Layer 4 of a small transformer language model trained on English Wikipedia (11 layers, counted from 0, width 64).
A neuron's activation on a vector x is SiLU(gate . x) times (in . x), where the dot is the dot product.
The model reads these tokens: "ac" "cept" "able" " " "er" "r" "ors" " were" " made" " that" " the" " Gr" "oup" " reg" "re" "ts" " and" " con" "d" "em" "n" "s" "." " It" "'s" " f" "ar" " e" "as" "ier" " to" " s"

The vector x that enters this layer's MLP at each token. A number n stands for n times 0.037.
0 "ac": -21 -9 -16 -4 27 12 18 -7 13 21 29 28 -1 -17 22 -33 -11 4 29 -2 10 -29 4 33 -5 -9 -33 34 -2 1 22 15 -15 -14 -14 6 33 24 -9 -30 25 15 -10 -15 60 -8 30 -25 2 51 -30 18 -23 -10 -51 -11 3 -25 -15 -17 -20 47 11 51
1 "cept": 48 17 55 -9 36 8 29 -28 9 0 -1 -7 -6 -41 4 7 -2 22 -14 13 -16 -9 -9 5 -16 6 -35 27 9 -9 -15 12 18 61 -25 -19 -12 6 -33 -15 17 -16 25 11 50 -34 11 0 0 40 18 -7 -12 -45 -28 -7 -2 6 -9 -49 15 20 6 57
2 "able": 16 2 2 -8 21 18 15 7 32 0 -49 -6 -14 28 6 -8 -12 5 2 -6 -18 5 5 -17 -4 -5 38 8 -28 -1 18 -2 19 -2 5 54 -57 7 -65 5 15 6 16 29 37 -2 9 -24 -24 0 20 0 -10 -8 -12 18 -15 -9 27 -25 2 57 -2 32
3 " ": -24 24 56 30 18 3 -27 6 31 3 24 -9 -24 58 1 16 -2 -4 67 40 -15 -26 -6 -2 -17 17 11 41 9 4 -10 13 22 16 11 -28 -10 15 -17 -20 11 -8 -2 30 31 1 9 -39 -12 12 13 -25 -15 0 -9 13 -24 7 7 -5 -49 28 5 -36
4 "er": 1 -14 -24 8 -34 5 -43 14 -9 4 -23 12 -15 -3 -3 8 17 -10 7 21 6 -58 30 -22 -5 18 26 23 50 16 19 11 -25 -7 -12 -32 5 4 -21 23 10 -36 -19 2 5 9 -41 -14 -48 30 -10 -25 -11 1 -22 -1 18 6 22 -50 -58 25 4 -28
5 "r": 21 12 6 -19 -2 8 -20 -17 2 20 -42 13 -8 -10 6 -29 9 -4 -10 -1 8 -31 -4 -35 3 4 31 13 52 39 25 2 -52 -13 5 -31 23 -41 -16 5 -1 -30 -49 22 5 -7 -26 -35 -40 -9 -20 -32 -18 -26 -12 -41 -16 -11 35 -1 12 30 7 24
6 "ors": 32 18 37 -15 20 -4 31 -14 45 -34 18 47 -29 19 26 -41 26 -50 -23 -15 -3 10 -5 -10 -4 -15 18 32 -10 -12 2 -5 21 13 5 15 -38 39 -39 14 12 -1 0 32 13 -14 12 0 -13 0 19 -10 -3 19 -7 7 -31 -7 18 -18 -17 49 22 15
7 " were": 6 -12 -26 5 38 -18 -28 -6 13 -59 -4 22 -1 33 18 -6 31 -25 30 -25 -39 -38 5 0 22 -9 34 39 -28 9 15 25 30 -6 -6 4 3 10 0 22 -2 -12 -2 26 -11 -37 1 -8 7 42 33 -6 -18 33 -8 27 17 -21 -6 -46 22 -14 -13 -13
8 " made": 17 12 9 0 29 -38 47 -13 4 -14 -31 2 -5 -8 -28 12 33 -27 18 4 -12 -35 4 3 -14 -11 -22 30 -8 -29 11 14 16 5 -21 29 -22 12 -21 42 -45 5 23 51 -2 -30 1 -32 -18 34 32 6 10 -3 5 25 37 -11 -1 -70 6 2 -8 21
9 " that": 18 26 31 -29 -2 13 -17 -3 21 -18 3 -28 -8 53 -3 12 11 0 -25 -8 8 -15 44 -36 4 -15 -15 -7 -10 24 44 43 -1 -26 -53 28 5 7 8 31 -23 -19 -37 31 25 -20 3 12 -8 32 11 -32 0 1 -7 27 8 16 -42 -62 -2 -18 -18 5
10 " the": -7 -31 -2 -3 28 8 -28 -13 16 13 13 -10 -19 59 -16 28 -7 45 -27 4 7 -1 27 9 36 -32 -8 2 -18 26 -7 22 -2 -37 -18 34 13 -37 -41 -17 41 18 8 11 1 -33 -31 17 -9 26 22 -31 -12 -12 -22 4 33 22 -2 2 16 -26 -9 -15
11 " Gr": 34 -3 -5 -4 68 9 9 -16 -12 31 -10 -22 -3 19 24 -25 -17 -31 -33 28 23 -3 -13 1 0 -3 -3 -20 17 22 -50 17 -38 -19 -5 -6 21 -37 -54 -22 34 8 -26 26 -12 0 -5 3 -16 -16 10 -9 -10 -25 3 -6 55 17 34 21 -16 23 1 -20
12 "oup": 12 45 -27 14 63 -31 18 -79 -17 -8 52 -7 -20 10 3 -6 -47 32 18 -39 5 3 -6 -5 17 -13 -3 -45 14 -34 -20 32 -25 0 -18 30 -25 16 -7 -15 38 8 18 6 -27 -14 -16 -11 -15 -21 -7 -2 9 -8 -3 -2 0 -19 7 -18 -26 12 -10 -23
13 " reg": 21 -21 5 32 44 -1 15 -31 16 9 4 -28 28 -19 -23 12 1 -16 43 -17 0 -14 -18 -8 18 19 47 43 -59 -20 -1 14 -3 57 11 -8 15 4 -43 -7 4 6 16 -37 1 -21 -14 -32 7 22 14 6 -30 -4 -36 -24 54 -2 -5 -10 -16 1 14 -21
14 "re": 15 -33 -53 1 33 29 16 -9 17 9 3 21 -1 -29 -4 -3 19 -14 49 -18 -15 16 -4 29 17 -55 -12 45 -14 32 16 14 -24 -12 44 0 6 28 -13 49 -6 -37 5 18 5 -9 3 -5 -36 7 -4 0 16 15 -52 12 20 -32 -6 -19 11 9 29 -24
15 "ts": 3 -11 2 -25 39 22 -9 -36 43 -28 0 29 -47 50 13 -17 1 -26 -8 -42 -17 -6 -17 10 -2 -30 22 22 -14 -20 18 35 48 -11 -11 28 -38 50 -28 25 3 -28 -5 15 -8 -23 14 -10 -13 1 8 -3 -5 4 10 4 8 -8 -10 -22 -7 39 -11 14
16 " and": 28 14 -1 -35 26 -24 -31 16 -3 -51 28 -15 14 94 10 22 2 43 3 -25 11 -10 -26 -15 -16 -22 -12 5 -6 37 9 -9 19 -30 -36 13 12 0 -7 -15 1 15 -25 5 -20 -29 -27 0 -12 1 -13 -22 15 0 -3 18 -2 5 -1 -37 18 -11 9 -3
17 " con": 11 -74 -11 -29 57 -4 -19 -5 -19 10 -32 -29 -24 -9 36 0 20 -38 16 7 -7 -8 10 16 -5 10 -17 4 -11 -19 -9 41 7 36 19 -3 12 -3 -28 -44 4 15 30 -18 -5 -22 -23 -23 -17 19 16 12 -17 3 23 31 28 22 25 25 -45 -17 -8 -53
18 "d": 11 -38 35 15 12 0 -5 22 -15 -20 2 -33 5 -29 -38 11 38 15 52 28 21 21 33 21 -13 35 28 31 -11 -7 -23 0 -7 -19 36 -4 -11 4 -23 -9 6 -17 10 15 9 6 -18 -30 -10 21 31 37 12 2 2 12 44 -43 -6 -12 -50 -10 -37 -22
19 "em": 15 16 59 39 38 17 22 0 22 -5 22 2 -5 -41 12 1 10 -14 16 14 32 21 -3 -15 52 19 2 44 -5 5 13 15 -4 -18 51 0 16 -21 13 33 -11 -4 13 -22 22 -26 -2 14 -19 6 -44 22 11 16 -2 -17 37 -23 -19 -9 -28 -18 40 -19
20 "n": 40 -25 45 -20 36 9 18 -48 -10 -22 41 -14 -28 13 8 -25 17 -1 -4 23 -13 -4 -2 -1 40 4 14 10 -15 -8 52 34 31 -4 -11 -43 -38 12 2 7 27 5 -36 5 8 5 13 4 -8 42 11 6 9 -21 1 -2 13 -18 25 -37 0 42 48 -11
21 "s": 47 18 42 -41 19 -36 7 -6 53 -35 12 12 -32 30 -5 -29 46 -34 -7 0 -9 5 -8 -1 -14 -9 38 17 -40 -6 29 9 37 1 -17 14 -30 20 -18 4 21 -15 -10 -4 4 -31 16 9 -21 21 9 -16 12 5 -1 -10 6 -6 18 -29 -21 40 0 26
22 ".": 13 0 -17 -22 8 22 -22 -22 48 -48 6 11 -11 51 13 2 0 -9 -7 1 13 6 -17 -2 19 -36 -25 4 -17 18 45 -18 3 18 2 31 6 9 1 30 -7 -38 -9 13 6 44 -6 7 -1 28 3 -22 -21 -33 10 -31 -26 -12 12 -52 5 -43 -21 2
23 " It": 28 -22 42 -3 9 -24 -37 -20 -2 7 43 17 9 34 5 -16 -14 51 -36 -15 26 -16 -2 -3 10 -33 28 -6 -3 29 5 11 3 -4 20 2 1 -26 -13 18 -28 -39 12 -25 -17 -43 -4 5 13 55 36 -17 -39 15 -21 -24 46 9 -33 -11 15 -10 -34 -42
24 "'s": -7 -19 -45 -16 31 -21 -23 -14 -11 -17 26 -18 -16 68 -35 1 -10 26 -2 -45 -6 -6 3 2 2 -12 33 18 0 -11 9 20 21 -10 -39 17 -27 -35 -1 -4 29 -36 -16 3 -8 -49 -22 -9 10 50 10 -48 -16 15 9 11 7 -1 -8 -38 33 7 10 -22
25 " f": 28 7 -8 19 30 10 7 -43 18 21 -10 21 20 69 -8 2 2 -46 -4 -24 17 -4 -5 -13 29 11 5 -1 -12 33 13 8 15 3 54 1 25 -40 -5 -36 33 4 -10 -23 28 -35 0 -5 -1 -9 8 -43 -27 0 8 -11 31 -7 47 8 10 8 -19 -65
26 "ar": 34 -20 7 -15 21 7 -14 -35 -22 -27 42 8 -17 -7 -32 -32 41 -1 9 28 -9 22 -8 -1 -22 -8 -15 -5 -5 23 18 -1 -23 37 -21 -8 17 2 12 -5 -28 5 -4 50 59 -2 -33 21 -11 2 39 -47 8 20 -10 -61 36 -1 2 -34 5 18 -5 23
27 " e": 2 13 -28 18 23 2 -18 -48 -9 8 22 15 -24 34 -13 4 19 -13 61 -4 -29 14 -3 -22 21 16 -35 8 -7 5 -5 16 -52 28 -6 -12 12 -9 -22 -16 -7 14 40 31 -5 -12 12 2 -18 34 5 -22 -5 48 -27 -2 38 9 31 34 7 16 7 -77
28 "as": 32 -12 -21 46 -5 22 3 20 25 4 0 54 38 -2 4 -17 15 -26 2 0 3 -26 -10 29 -8 -22 -7 23 35 -3 -25 -16 -15 7 -49 10 -7 -25 24 35 -12 38 -6 40 6 -20 6 -26 -46 39 -18 -19 33 37 -6 -54 25 13 -25 -22 -12 0 -1 -16
29 "ier": -22 -21 -1 8 -28 4 -17 -8 2 -15 36 8 -16 20 3 -19 20 -47 16 1 26 -6 16 22 6 -26 -4 12 8 -2 15 -2 -10 1 -10 39 -52 11 -44 -2 -1 65 -15 21 9 -41 2 -28 -18 9 13 -13 -28 -6 -22 24 -26 -20 -6 -21 28 49 24 1
30 " to": 36 -21 25 -9 18 16 -1 10 11 -21 5 -13 -39 84 4 26 18 20 28 -19 0 -9 -11 -22 0 38 -49 -14 -18 -5 7 -2 -11 8 -24 18 -10 -9 -38 4 -15 24 -12 22 -24 4 -23 -3 -23 -4 -7 -31 -9 43 21 29 21 3 29 -42 13 -4 -18 -10
31 " s": 13 -8 39 17 26 -1 -16 -31 10 18 4 31 -37 19 26 -8 15 -67 21 -14 -15 -1 -6 -27 -3 -3 9 6 -54 -6 -7 27 22 14 29 -20 17 -14 -17 -28 35 21 -6 17 5 -16 -12 3 -4 4 -10 -36 -37 6 -7 -27 51 -1 26 24 -10 -12 -7 -80

Each question shows the input weights of one neuron of the MLP. A number n stands for n times 0.0071.

n30 gate: -6 -29 -4 7 41 -9 -41 -35 7 12 -42 6 7 -27 -30 -19 -42 17 10 -6 14 18 -12 10 -20 18 -8 29 0 -12 -33 -9 47 -36 2 20 10 26 49 -22 -13 -14 10 -6 -13 26 36 22 1 -58 0 13 -34 28 -40 38 -6 -20 16 -10 -19 13 33 6
n30 in: -22 9 4 -11 5 9 -27 25 -2 2 -12 21 -35 -13 8 9 18 3 -4 -3 -5 14 10 15 18 -4 -12 -36 -12 -3 30 19 53 -32 35 7 -11 36 35 1 28 57 26 48 -15 18 -1 -21 -18 -2 5 -12 -3 -3 28 43 1 -13 13 -24 14 6 5 22
It fires most on token 15 "ts"

n84 gate: 30 -23 -12 -19 -11 -27 59 3 -17 -19 -2 46 -5 -4 -15 4 4 16 13 -6 5 2 -9 -19 8 -23 33 -7 1 15 -45 18 -12 -21 -41 -35 17 -20 10 9 -45 5 -8 -10 27 -5 -28 -15 -30 -54 -10 -5 16 23 31 -43 -4 25 14 4 10 -32 0 -3
n84 in: 26 -14 32 -2 -13 -16 3 -2 4 -49 5 -31 -22 23 -13 14 -19 6 5 -8 -3 -14 36 7 18 2 25 -3 -4 3 3 -34 -24 -45 -5 57 -14 -11 -16 32 0 30 -22 -25 -52 -28 15 -32 -28 -45 22 11 -22 -9 10 -9 -26 25 -8 -18 15 25 10 -23
It fires most on token 16 " and"

n41 gate: -10 31 22 37 -47 -21 -22 26 55 -18 6 2 20 2 6 -25 24 -7 -38 2 -22 40 -7 -31 16 -30 20 -18 4 12 -28 3 32 -28 7 22 -21 9 35 -6 -42 24 -25 -3 -40 -10 39 30 -30 -1 40 -2 -13 -11 3 38 -18 6 -39 -9 -41 -53 -12 -29
n41 in: -20 7 19 -3 -8 -30 9 15 2 15 26 -37 1 -30 26 46 13 -11 -9 -16 6 -5 7 -7 1 33 -18 -46 4 23 -36 -61 -2 -21 5 -18 -14 -1 -10 -33 -12 -12 -33 -16 34 22 23 9 -17 42 16 29 -19 29 -11 -7 -8 34 -25 -30 -19 -10 -44 -23
It fires most on token 9 " that"

n8 gate: 15 -12 -22 8 -39 -15 -2 -7 39 30 -12 22 25 8 -15 -13 -13 61 9 38 -15 -38 38 -2 -28 13 -8 -9 29 8 -16 24 10 -24 -25 -2 -25 26 17 45 -8 6 -15 39 -35 13 -26 14 -7 11 -22 -46 15 9 -26 43 -17 -26 -12 -17 22 -10 -34 -11
n8 in: -1 -20 -20 -49 -6 -61 -15 -31 7 -71 -25 -9 -4 -4 23 23 18 4 3 21 -15 20 19 21 -14 40 -18 -22 0 -1 3 -1 4 19 -16 -28 -4 13 -5 22 13 -74 -13 -8 -30 11 -23 -23 5 -5 -15 -12 -14 -14 7 2 -9 19 5 -18 -14 1 0 6
It fires most on token 4 "er"

n166 gate: 20 16 -5 -13 8 16 13 20 -19 -45 -12 22 3 -1 -18 23 -9 -1 37 -16 -18 8 15 -23 -3 0 1 -35 12 37 4 3 15 2 42 28 16 -34 21 -10 -31 -8 -10 4 19 18 33 32 10 -13 11 -11 -28 -28 29 -22 -13 -9 39 -1 -36 -44 -4 -6
n166 in: 7 -9 7 -3 16 -13 9 -19 51 -11 21 29 -34 2 1 51 23 -32 -3 -16 -21 -15 1 -18 4 14 33 1 16 -28 41 1 -4 19 3 12 -10 -5 10 15 -9 32 -36 -13 3 -1 -40 1 -14 -1 -16 0 -9 -5 7 8 9 41 28 14 30 -24 2 -40
On which token does it fire most, and how strongly? 25 " f", at about 3.4

n1 gate: 4 11 -34 -17 -24 -20 49 25 8 -5 14 23 -15 29 -20 -20 40 -17 14 -5 -19 -34 1 -50 12 9 -5 -23 41 -5 -24 11 31 6 7 -22 26 -4 6 -39 -40 -29 -24 -17 -3 6 22 25 -12 3 10 -55 -16 24 48 4 8 17 11 -2 19 -21 48 -27
n1 in: 27 -6 11 -52 -56 -37 16 -5 -40 -4 8 -17 -16 23 -29 11 -5 -6 23 -5 -6 -19 25 -27 5 -13 -6 -33 -29 -49 -14 -11 13 32 23 1 17 -15 17 -23 33 -1 -30 -13 -16 -5 -1 2 -37 10 -41 -20 -6 5 24 4 -12 -13 24 -4 24 16 22 17
Its three highest activations, in order, are on tokens 30 " to", 24 "'s", 25 " f"

n20 gate: 20 -4 20 -40 -2 11 15 -18 12 39 -54 -2 19 -9 -20 -5 20 11 -14 -5 40 22 18 6 27 -3 25 0 -16 2 -42 -62 4 -17 13 -30 44 8 -1 -46 28 0 -8 1 -13 26 -6 -12 0 -12 -23 11 -7 6 -8 23 -13 17 29 -43 9 -7 18 -21
n20 in: -21 20 -22 -23 11 34 5 -16 -19 -22 -22 -12 -9 28 21 -6 3 -27 -2 9 9 4 -2 -12 -2 -39 2 9 25 -1 -19 -11 -18 24 22 6 23 19 -34 14 14 -26 21 17 -8 33 23 -39 2 -3 11 31 -39 44 8 6 8 -15 9 -42 -27 24 -8 -7
On which token does it fire most, and how strongly? 11 " Gr", at about 1.9

n180 gate: -20 -37 44 -25 2 -17 -2 -17 45 1 -9 -24 50 -13 9 33 -17 8 5 -6 -14 -5 35 13 5 10 8 26 2 -19 -2 17 31 -45 -8 33 -18 -16 -18 -7 -7 29 11 6 -6 -11 23 45 -32 -24 -5 -4 23 -8 -21 29 -5 26 -28 10 48 -26 2 73
n180 in: 19 -20 -10 34 0 -4 30 -3 3 -15 -29 -6 -21 -1 -37 -3 49 -30 23 15 34 42 -1 11 -1 -6 -29 17 14 -25 2 14 -38 -32 -10 43 -13 -26 -13 9 -18 -25 6 34 7 14 -16 65 21 13 35 -20 32 -2 -17 24 3 -4 -18 -21 -9 18 9 -13
Its three highest activations, in order, are on tokens 8 " made", 9 " that", 10 " the"

n122 gate: -9 -15 1 1 20 -14 -37 -1 -27 -12 8 51 11 -46 -65 7 22 47 21 -7 5 6 4 -22 1 -21 -26 4 28 42 1 2 11 13 8 5 -27 39 30 -15 -37 41 8 -17 38 22 -9 26 31 14 7 43 -32 52 12 -28 -1 10 35 -17 34 -2 10 4
n122 in: -4 25 -25 10 8 1 25 -44 24 1 2 -23 -12 18 10 24 26 38 -11 -64 6 -14 50 13 13 1 27 -21 -10 11 15 -28 11 3 -25 10 -19 32 -46 45 28 -25 22 -2 26 7 27 -8 -20 -10 -6 -21 -2 -23 -11 -17 -11 7 17 13 1 17 15 -33
It fires most on token 27 " e"

n19 gate: -2 -2 12 -4 -26 17 -15 11 -35 -14 20 18 -30 -22 -42 5 -4 -24 23 -42 -16 4 -28 -2 -44 25 -19 7 -22 12 -3 -21 -6 38 12 -33 15 -3 55 21 -7 3 10 -23 -10 28 1 9 -5 8 13 -2 -15 -19 -31 -27 -51 0 26 16 -25 -12 33 -35
n19 in: 8 9 -24 14 3 -14 -33 5 -12 -35 8 29 -6 10 64 -54 -25 -3 -5 11 4 -13 -19 -17 -1 1 11 3 -5 -12 -6 -7 11 -24 -33 -44 -11 50 9 -35 -27 6 -10 18 1 -44 0 -3 -34 5 23 -15 -5 37 22 -4 2 0 -17 -62 -17 -45 -17 -3
It fires most on token 26 "ar"

n51 gate: -27 -7 16 -34 20 -4 44 13 -22 -18 -16 -35 5 -26 -46 3 1 2 -14 -10 -10 19 -14 -49 -28 28 17 -18 -64 -5 10 -17 -41 47 -10 2 -14 2 -8 -2 24 1 1 -41 -8 5 -5 -4 9 -2 8 -37 -30 -8 -8 6 -6 -10 -25 -8 6 -16 -58 36
n51 in: -13 2 38 -33 17 -4 -23 -17 34 13 -17 -24 -24 -49 -13 17 -43 22 -21 -7 13 -15 26 -22 -5 -17 -36 -12 -6 19 25 -6 28 5 36 9 -32 15 -9 -28 -6 -16 -5 -16 -20 25 -24 -19 -27 0 7 -30 -9 -7 -25 -37 -19 -8 1 34 24 -2 11 32
It fires most on token 1 "cept"

n158 gate: 49 38 9 8 29 6 -19 20 40 3 -4 29 27 -13 -13 19 -30 -9 15 -14 -17 72 12 1 -8 -9 31 -13 2 18 -19 -16 9 -7 22 23 -39 11 10 28 -24 7 -4 16 23 -9 9 18 49 10 17 -29 -4 -1 10 29 17 -1 38 -1 11 -2 -18 10
n158 in: -1 19 2 -10 -42 -10 -21 2 2 4 -38 8 18 0 -9 6 3 -15 -11 31 28 8 -43 29 10 11 -20 -2 15 -77 -8 -6 -16 21 20 36 24 4 -6 42 -27 12 -32 30 3 -3 4 -47 16 20 -24 -1 24 -8 22 -7 0 7 -9 -24 -4 9 28 13
On which token does it fire most, and how strongly? 8 " made", at about 0.96

n156 gate: 44 -13 21 -2 -4 -23 -30 -16 -2 -10 -10 18 -40 -34 0 10 -52 -8 -23 24 4 6 6 18 23 23 42 24 -25 20 -21 -11 37 -34 9 3 16 -3 48 1 -29 -2 32 2 11 -19 -19 16 -26 -8 13 -18 -34 17 0 29 -9 20 2 -4 -7 -48 -2 -33
n156 in: 15 16 -11 6 19 13 22 -11 3 -6 -3 -7 -8 0 1 -17 8 -6 -8 -19 -30 22 44 -19 -5 34 2 0 -10 -4 -19 33 25 11 27 41 24 -28 -5 20 6 -55 0 -4 14 36 -4 -22 -43 -27 -19 24 -3 19 -41 -54 9 36 34 4 16 -18 24 5
On which token does it fire most, and how strongly? 19 "em", at about 2.8

n116 gate: 17 -12 -23 -14 0 -8 -17 -4 -31 10 -38 15 46 -83 12 -17 2 -41 11 -12 -34 16 4 -7 -45 16 33 -13 11 -37 -25 -28 1 6 -13 -17 19 15 11 -1 -3 45 -3 2 8 0 -19 -13 -50 -3 0 2 -53 15 -16 -10 -19 26 17 6 1 -4 55 -32
n116 in: 37 -7 12 -3 15 3 7 -16 63 -42 2 20 -4 -30 40 18 31 -2 -13 15 -7 -12 1 34 3 -11 -29 19 18 24 14 11 -13 12 -30 3 -12 -10 3 10 -26 -28 40 7 39 8 -13 10 10 49 15 -9 -16 -28 -11 -2 7 -10 -1 26 24 24 15 32
On which two tokens does it fire most, strongest first? 28 "as", 5 "r"

n102 gate: -2 37 -43 6 13 14 -17 -13 -3 -14 -1 6 16 -13 12 12 21 23 30 19 -6 29 46 -63 -49 2 -47 -11 41 30 -13 -15 -3 -22 -43 -7 -3 -16 32 11 20 -18 -17 -23 54 -21 -29 24 -10 -60 -26 -31 -21 24 -33 25 -40 26 16 43 41 -35 16 20
n102 in: 8 -23 32 -5 8 2 -21 27 -40 -4 25 7 -34 -21 10 -8 -4 -12 12 31 -21 -39 -5 -28 -23 8 -31 41 -5 14 -6 -33 -14 -3 5 -52 12 -8 -22 -26 -20 -7 24 -3 -34 -18 -12 -4 -4 22 -21 54 -9 10 -27 1 -8 -27 26 -19 -11 -24 33 33
On which token does it fire most, and how strongly? 5 "r", at about 1.6

n124 gate: 7 -24 31 -19 -30 27 0 -9 37 15 -6 16 -50 8 -24 42 16 -12 -33 -40 -10 25 18 25 31 -4 7 -10 15 37 -8 28 -13 -30 -19 -13 -29 7 -7 15 -23 25 -29 -17 57 -23 13 27 -5 -3 12 -37 14 13 -17 -10 -16 2 17 42 -15 -11 -25 8
n124 in: 36 20 -26 -12 3 5 16 53 -9 16 -8 -4 27 -12 -9 2 -20 8 22 -2 0 -23 45 33 -8 14 -6 4 1 37 -4 40 6 -12 -1 -12 7 -15 -7 19 3 0 -16 -21 -20 -13 12 0 -16 32 6 8 1 38 24 8 56 -21 9 37 -4 35 -4 0
It fires most on token 25 " f"

n113 gate: 34 -19 36 -43 -13 -12 -4 17 4 20 10 -11 14 -12 6 -22 9 -15 -16 -73 -19 -11 5 17 -1 27 -9 -1 -27 -18 -14 30 27 -3 24 -11 0 14 -14 -2 -21 -27 31 -5 27 -2 -9 32 35 22 24 2 0 -14 17 -2 -14 -29 -23 -19 29 1 38 17
n113 in: 17 11 -26 -21 12 2 -13 2 4 34 -2 -24 -1 16 -21 -17 21 14 46 -23 0 10 -22 26 25 -3 -11 48 16 -42 16 -2 22 13 16 12 -8 23 0 7 -9 16 14 -22 5 23 -8 15 -6 -37 1 -10 25 32 -2 -33 -3 1 -43 -4 6 3 4 39
It fires most on token 15 "ts"

n162 gate: 5 -20 -16 -19 4 -11 26 -14 26 -39 -22 -4 -9 33 13 39 -55 -7 -26 -23 -29 -8 5 10 0 3 -47 7 -33 32 -28 -13 13 -34 -6 -28 -19 2 -9 -3 -7 16 -30 15 -18 -12 -19 39 -7 19 -8 -23 18 12 7 8 -7 -9 27 -46 15 10 -47 4
n162 in: -12 17 -6 -4 -26 7 -14 -5 -13 -14 30 0 14 13 17 3 20 30 -26 22 20 -11 29 -23 -20 46 2 -31 -27 2 2 -29 -14 3 -40 8 8 1 21 13 18 41 6 23 -4 10 -13 -9 50 -11 12 -14 -21 17 46 8 -20 22 -22 21 -49 -7 -6 -2
On which token does it fire most, and how strongly? 30 " to", at about 3

n164 gate: 4 -11 1 36 -16 20 -1 -24 -16 -8 3 -35 40 -50 38 26 15 8 9 9 -18 -3 -8 -5 1 34 1 -3 5 41 -54 -16 17 33 7 -12 23 7 30 14 23 -19 -11 4 1 -22 10 11 18 9 -19 18 -4 -12 3 40 2 -6 -18 -7 -10 -41 -18 11
n164 in: -5 17 -9 22 -11 -1 14 -33 51 16 35 -4 -23 15 17 -21 9 0 -14 -9 20 3 2 -19 32 18 -9 21 -15 38 24 18 38 -4 20 2 -15 -32 0 33 -10 -35 -14 -10 20 -49 -17 -12 9 4 44 3 32 -7 -19 37 -25 -19 32 -12 16 24 6 6
On which two tokens does it fire most, strongest first? 19 "em", 1 "cept"

n183 gate: -8 -8 -23 -7 -26 19 14 23 -4 21 24 21 52 16 32 -6 -9 9 39 10 -24 26 23 27 -40 40 -25 37 -27 13 -2 -7 1 -27 -29 -19 18 -9 -13 -10 3 4 36 -28 0 -2 -22 13 31 -31 62 -9 52 -29 31 8 -31 -10 20 19 0 -21 2 -15
n183 in: 34 49 25 11 3 41 23 26 40 0 12 -3 17 -29 -8 -8 -31 -28 -16 -3 -33 -9 -18 -21 -32 -14 29 -1 -3 19 -3 -17 31 8 -22 -44 26 -5 -35 16 -14 -15 -24 -4 3 -23 -17 26 10 -5 16 3 4 22 15 -2 -10 -12 17 47 -5 -12 -11 -13
It fires most on token 29 "ier"

n11 gate: 5 4 28 -4 -23 -39 -7 -22 -15 4 -6 21 10 -21 -14 31 6 -13 10 -37 2 -10 40 -32 2 -20 -17 -15 29 12 4 -24 -10 -9 -9 -5 19 48 -2 0 -24 -52 -12 -6 15 43 22 -28 -55 36 -48 -25 -16 33 41 -27 -3 -21 4 8 -15 -3 -16 21
n11 in: 12 13 -36 -11 5 20 -8 -20 5 -7 33 5 -13 -6 -23 34 -15 35 -37 -4 -5 13 -28 -9 1 33 44 0 25 26 56 12 12 7 -18 -12 48 3 15 9 -8 -3 -43 -11 6 -25 36 5 19 26 -1 2 5 -15 29 7 -13 0 11 12 1 12 2 7
On which two tokens does it fire most, strongest first? 5 "r", 9 " that"

n47 gate: -21 -17 11 -34 -8 -52 -5 -18 1 1 2 5 -35 -36 9 -29 35 28 24 26 18 33 -39 -40 41 7 -15 18 20 -1 -19 -30 1 -2 5 -8 -26 -16 -8 -18 -8 -10 14 -2 48 39 25 16 -6 -30 30 -1 2 -3 -37 36 -17 -42 -12 -16 -18 -4 -27 -2
n47 in: 14 7 1 14 27 9 -9 12 -5 -4 -8 12 -8 12 15 6 44 -6 10 -1 11 -24 40 17 36 -23 35 32 13 8 -8 26 46 24 29 -39 -5 -28 -22 1 1 -28 -12 -21 7 -3 -28 -20 9 22 2 12 1 5 -27 -63 -10 58 35 -21 -1 -16 -1 10
On which two tokens does it fire most, strongest first? 18 "d", 1 "cept"

n136 gate: -28 -11 15 28 16 7 2 -28 53 -4 -19 -20 9 -8 8 -5 -6 3 28 -30 -19 2 9 -11 -2 26 -12 23 51 -23 -8 0 3 -3 -15 -17 14 22 24 19 -1 3 37 -17 -17 52 27 0 10 37 -7 10 -20 14 -8 -11 -53 -4 -37 -9 2 -5 -5 -4
n136 in: 14 16 -3 10 1 -3 23 31 7 4 -18 34 -22 24 -7 39 0 -2 -34 34 11 -9 -7 4 17 -4 -10 8 -33 12 -15 -33 8 -14 -9 -25 8 10 -15 -16 -40 10 -11 -34 51 14 -1 -34 16 -7 -4 6 -10 38 -11 -7 12 4 -5 52 35 -12 12 -1
It fires most on token 24 "'s"

n108 gate: 30 2 -1 -32 33 -14 -18 -19 6 14 -44 -21 10 -5 -47 24 -28 -42 -9 -7 -25 4 19 -45 -28 -12 7 -7 22 -16 -31 -2 28 -2 9 21 44 4 26 6 -17 17 -22 -25 -20 -43 2 17 -33 -7 52 30 5 13 -16 -21 -29 -7 -8 -31 -14 3 -6 -9
n108 in: 26 24 22 -3 -25 -8 -26 22 2 -6 -8 -2 20 23 0 -3 8 -19 20 -8 26 23 -8 -11 -26 -17 34 5 34 10 -24 8 32 6 -4 -51 39 -2 0 -7 8 31 22 22 29 5 -17 37 -14 -43 -24 7 -3 3 26 38 5 0 5 -25 -22 13 -34 -9
It fires most on token 25 " f"

n10 gate: -8 23 22 -33 4 -16 14 23 -16 9 -9 29 -15 -18 -3 -46 -50 11 11 23 -29 6 38 -9 -45 7 -4 -13 60 -15 -38 25 37 -48 -18 2 -15 18 6 -20 23 5 -4 -42 1 7 -12 -21 18 -59 -5 34 12 -2 30 -4 9 -3 -1 -12 31 -35 -27 49
n10 in: 5 13 -19 -5 15 -42 -45 -53 -2 -5 9 6 -24 -1 0 -1 -27 -12 -4 37 -12 11 0 -44 -13 2 9 -51 -9 30 -4 -10 -20 9 8 -33 8 -22 6 -10 -6 16 25 9 -11 21 11 25 11 12 -2 13 12 22 0 -57 0 -18 0 14 -22 -9 8 10
It fires most on token 12 "oup"

n132 gate: 32 20 33 8 -30 12 21 6 -22 5 -8 -16 20 -41 -19 -11 13 -29 -52 -48 23 0 12 -5 37 -27 16 -24 -9 5 -11 16 10 -32 -8 5 -21 24 23 9 -19 7 -2 -12 15 -3 36 30 -13 -18 -54 -32 0 -3 -13 1 -43 -7 7 9 -8 -9 19 -9
n132 in: -5 31 -25 -44 52 -3 -19 11 2 13 -1 -3 15 11 5 10 -12 5 -28 14 -38 13 -33 11 -8 9 44 39 14 -26 -22 -37 12 15 -18 6 -8 53 -43 -40 -23 -14 14 4 28 -41 3 4 2 -2 20 -7 -4 -41 23 1 -15 -15 9 18 -6 -23 7 26
It fires most on token 6 "ors"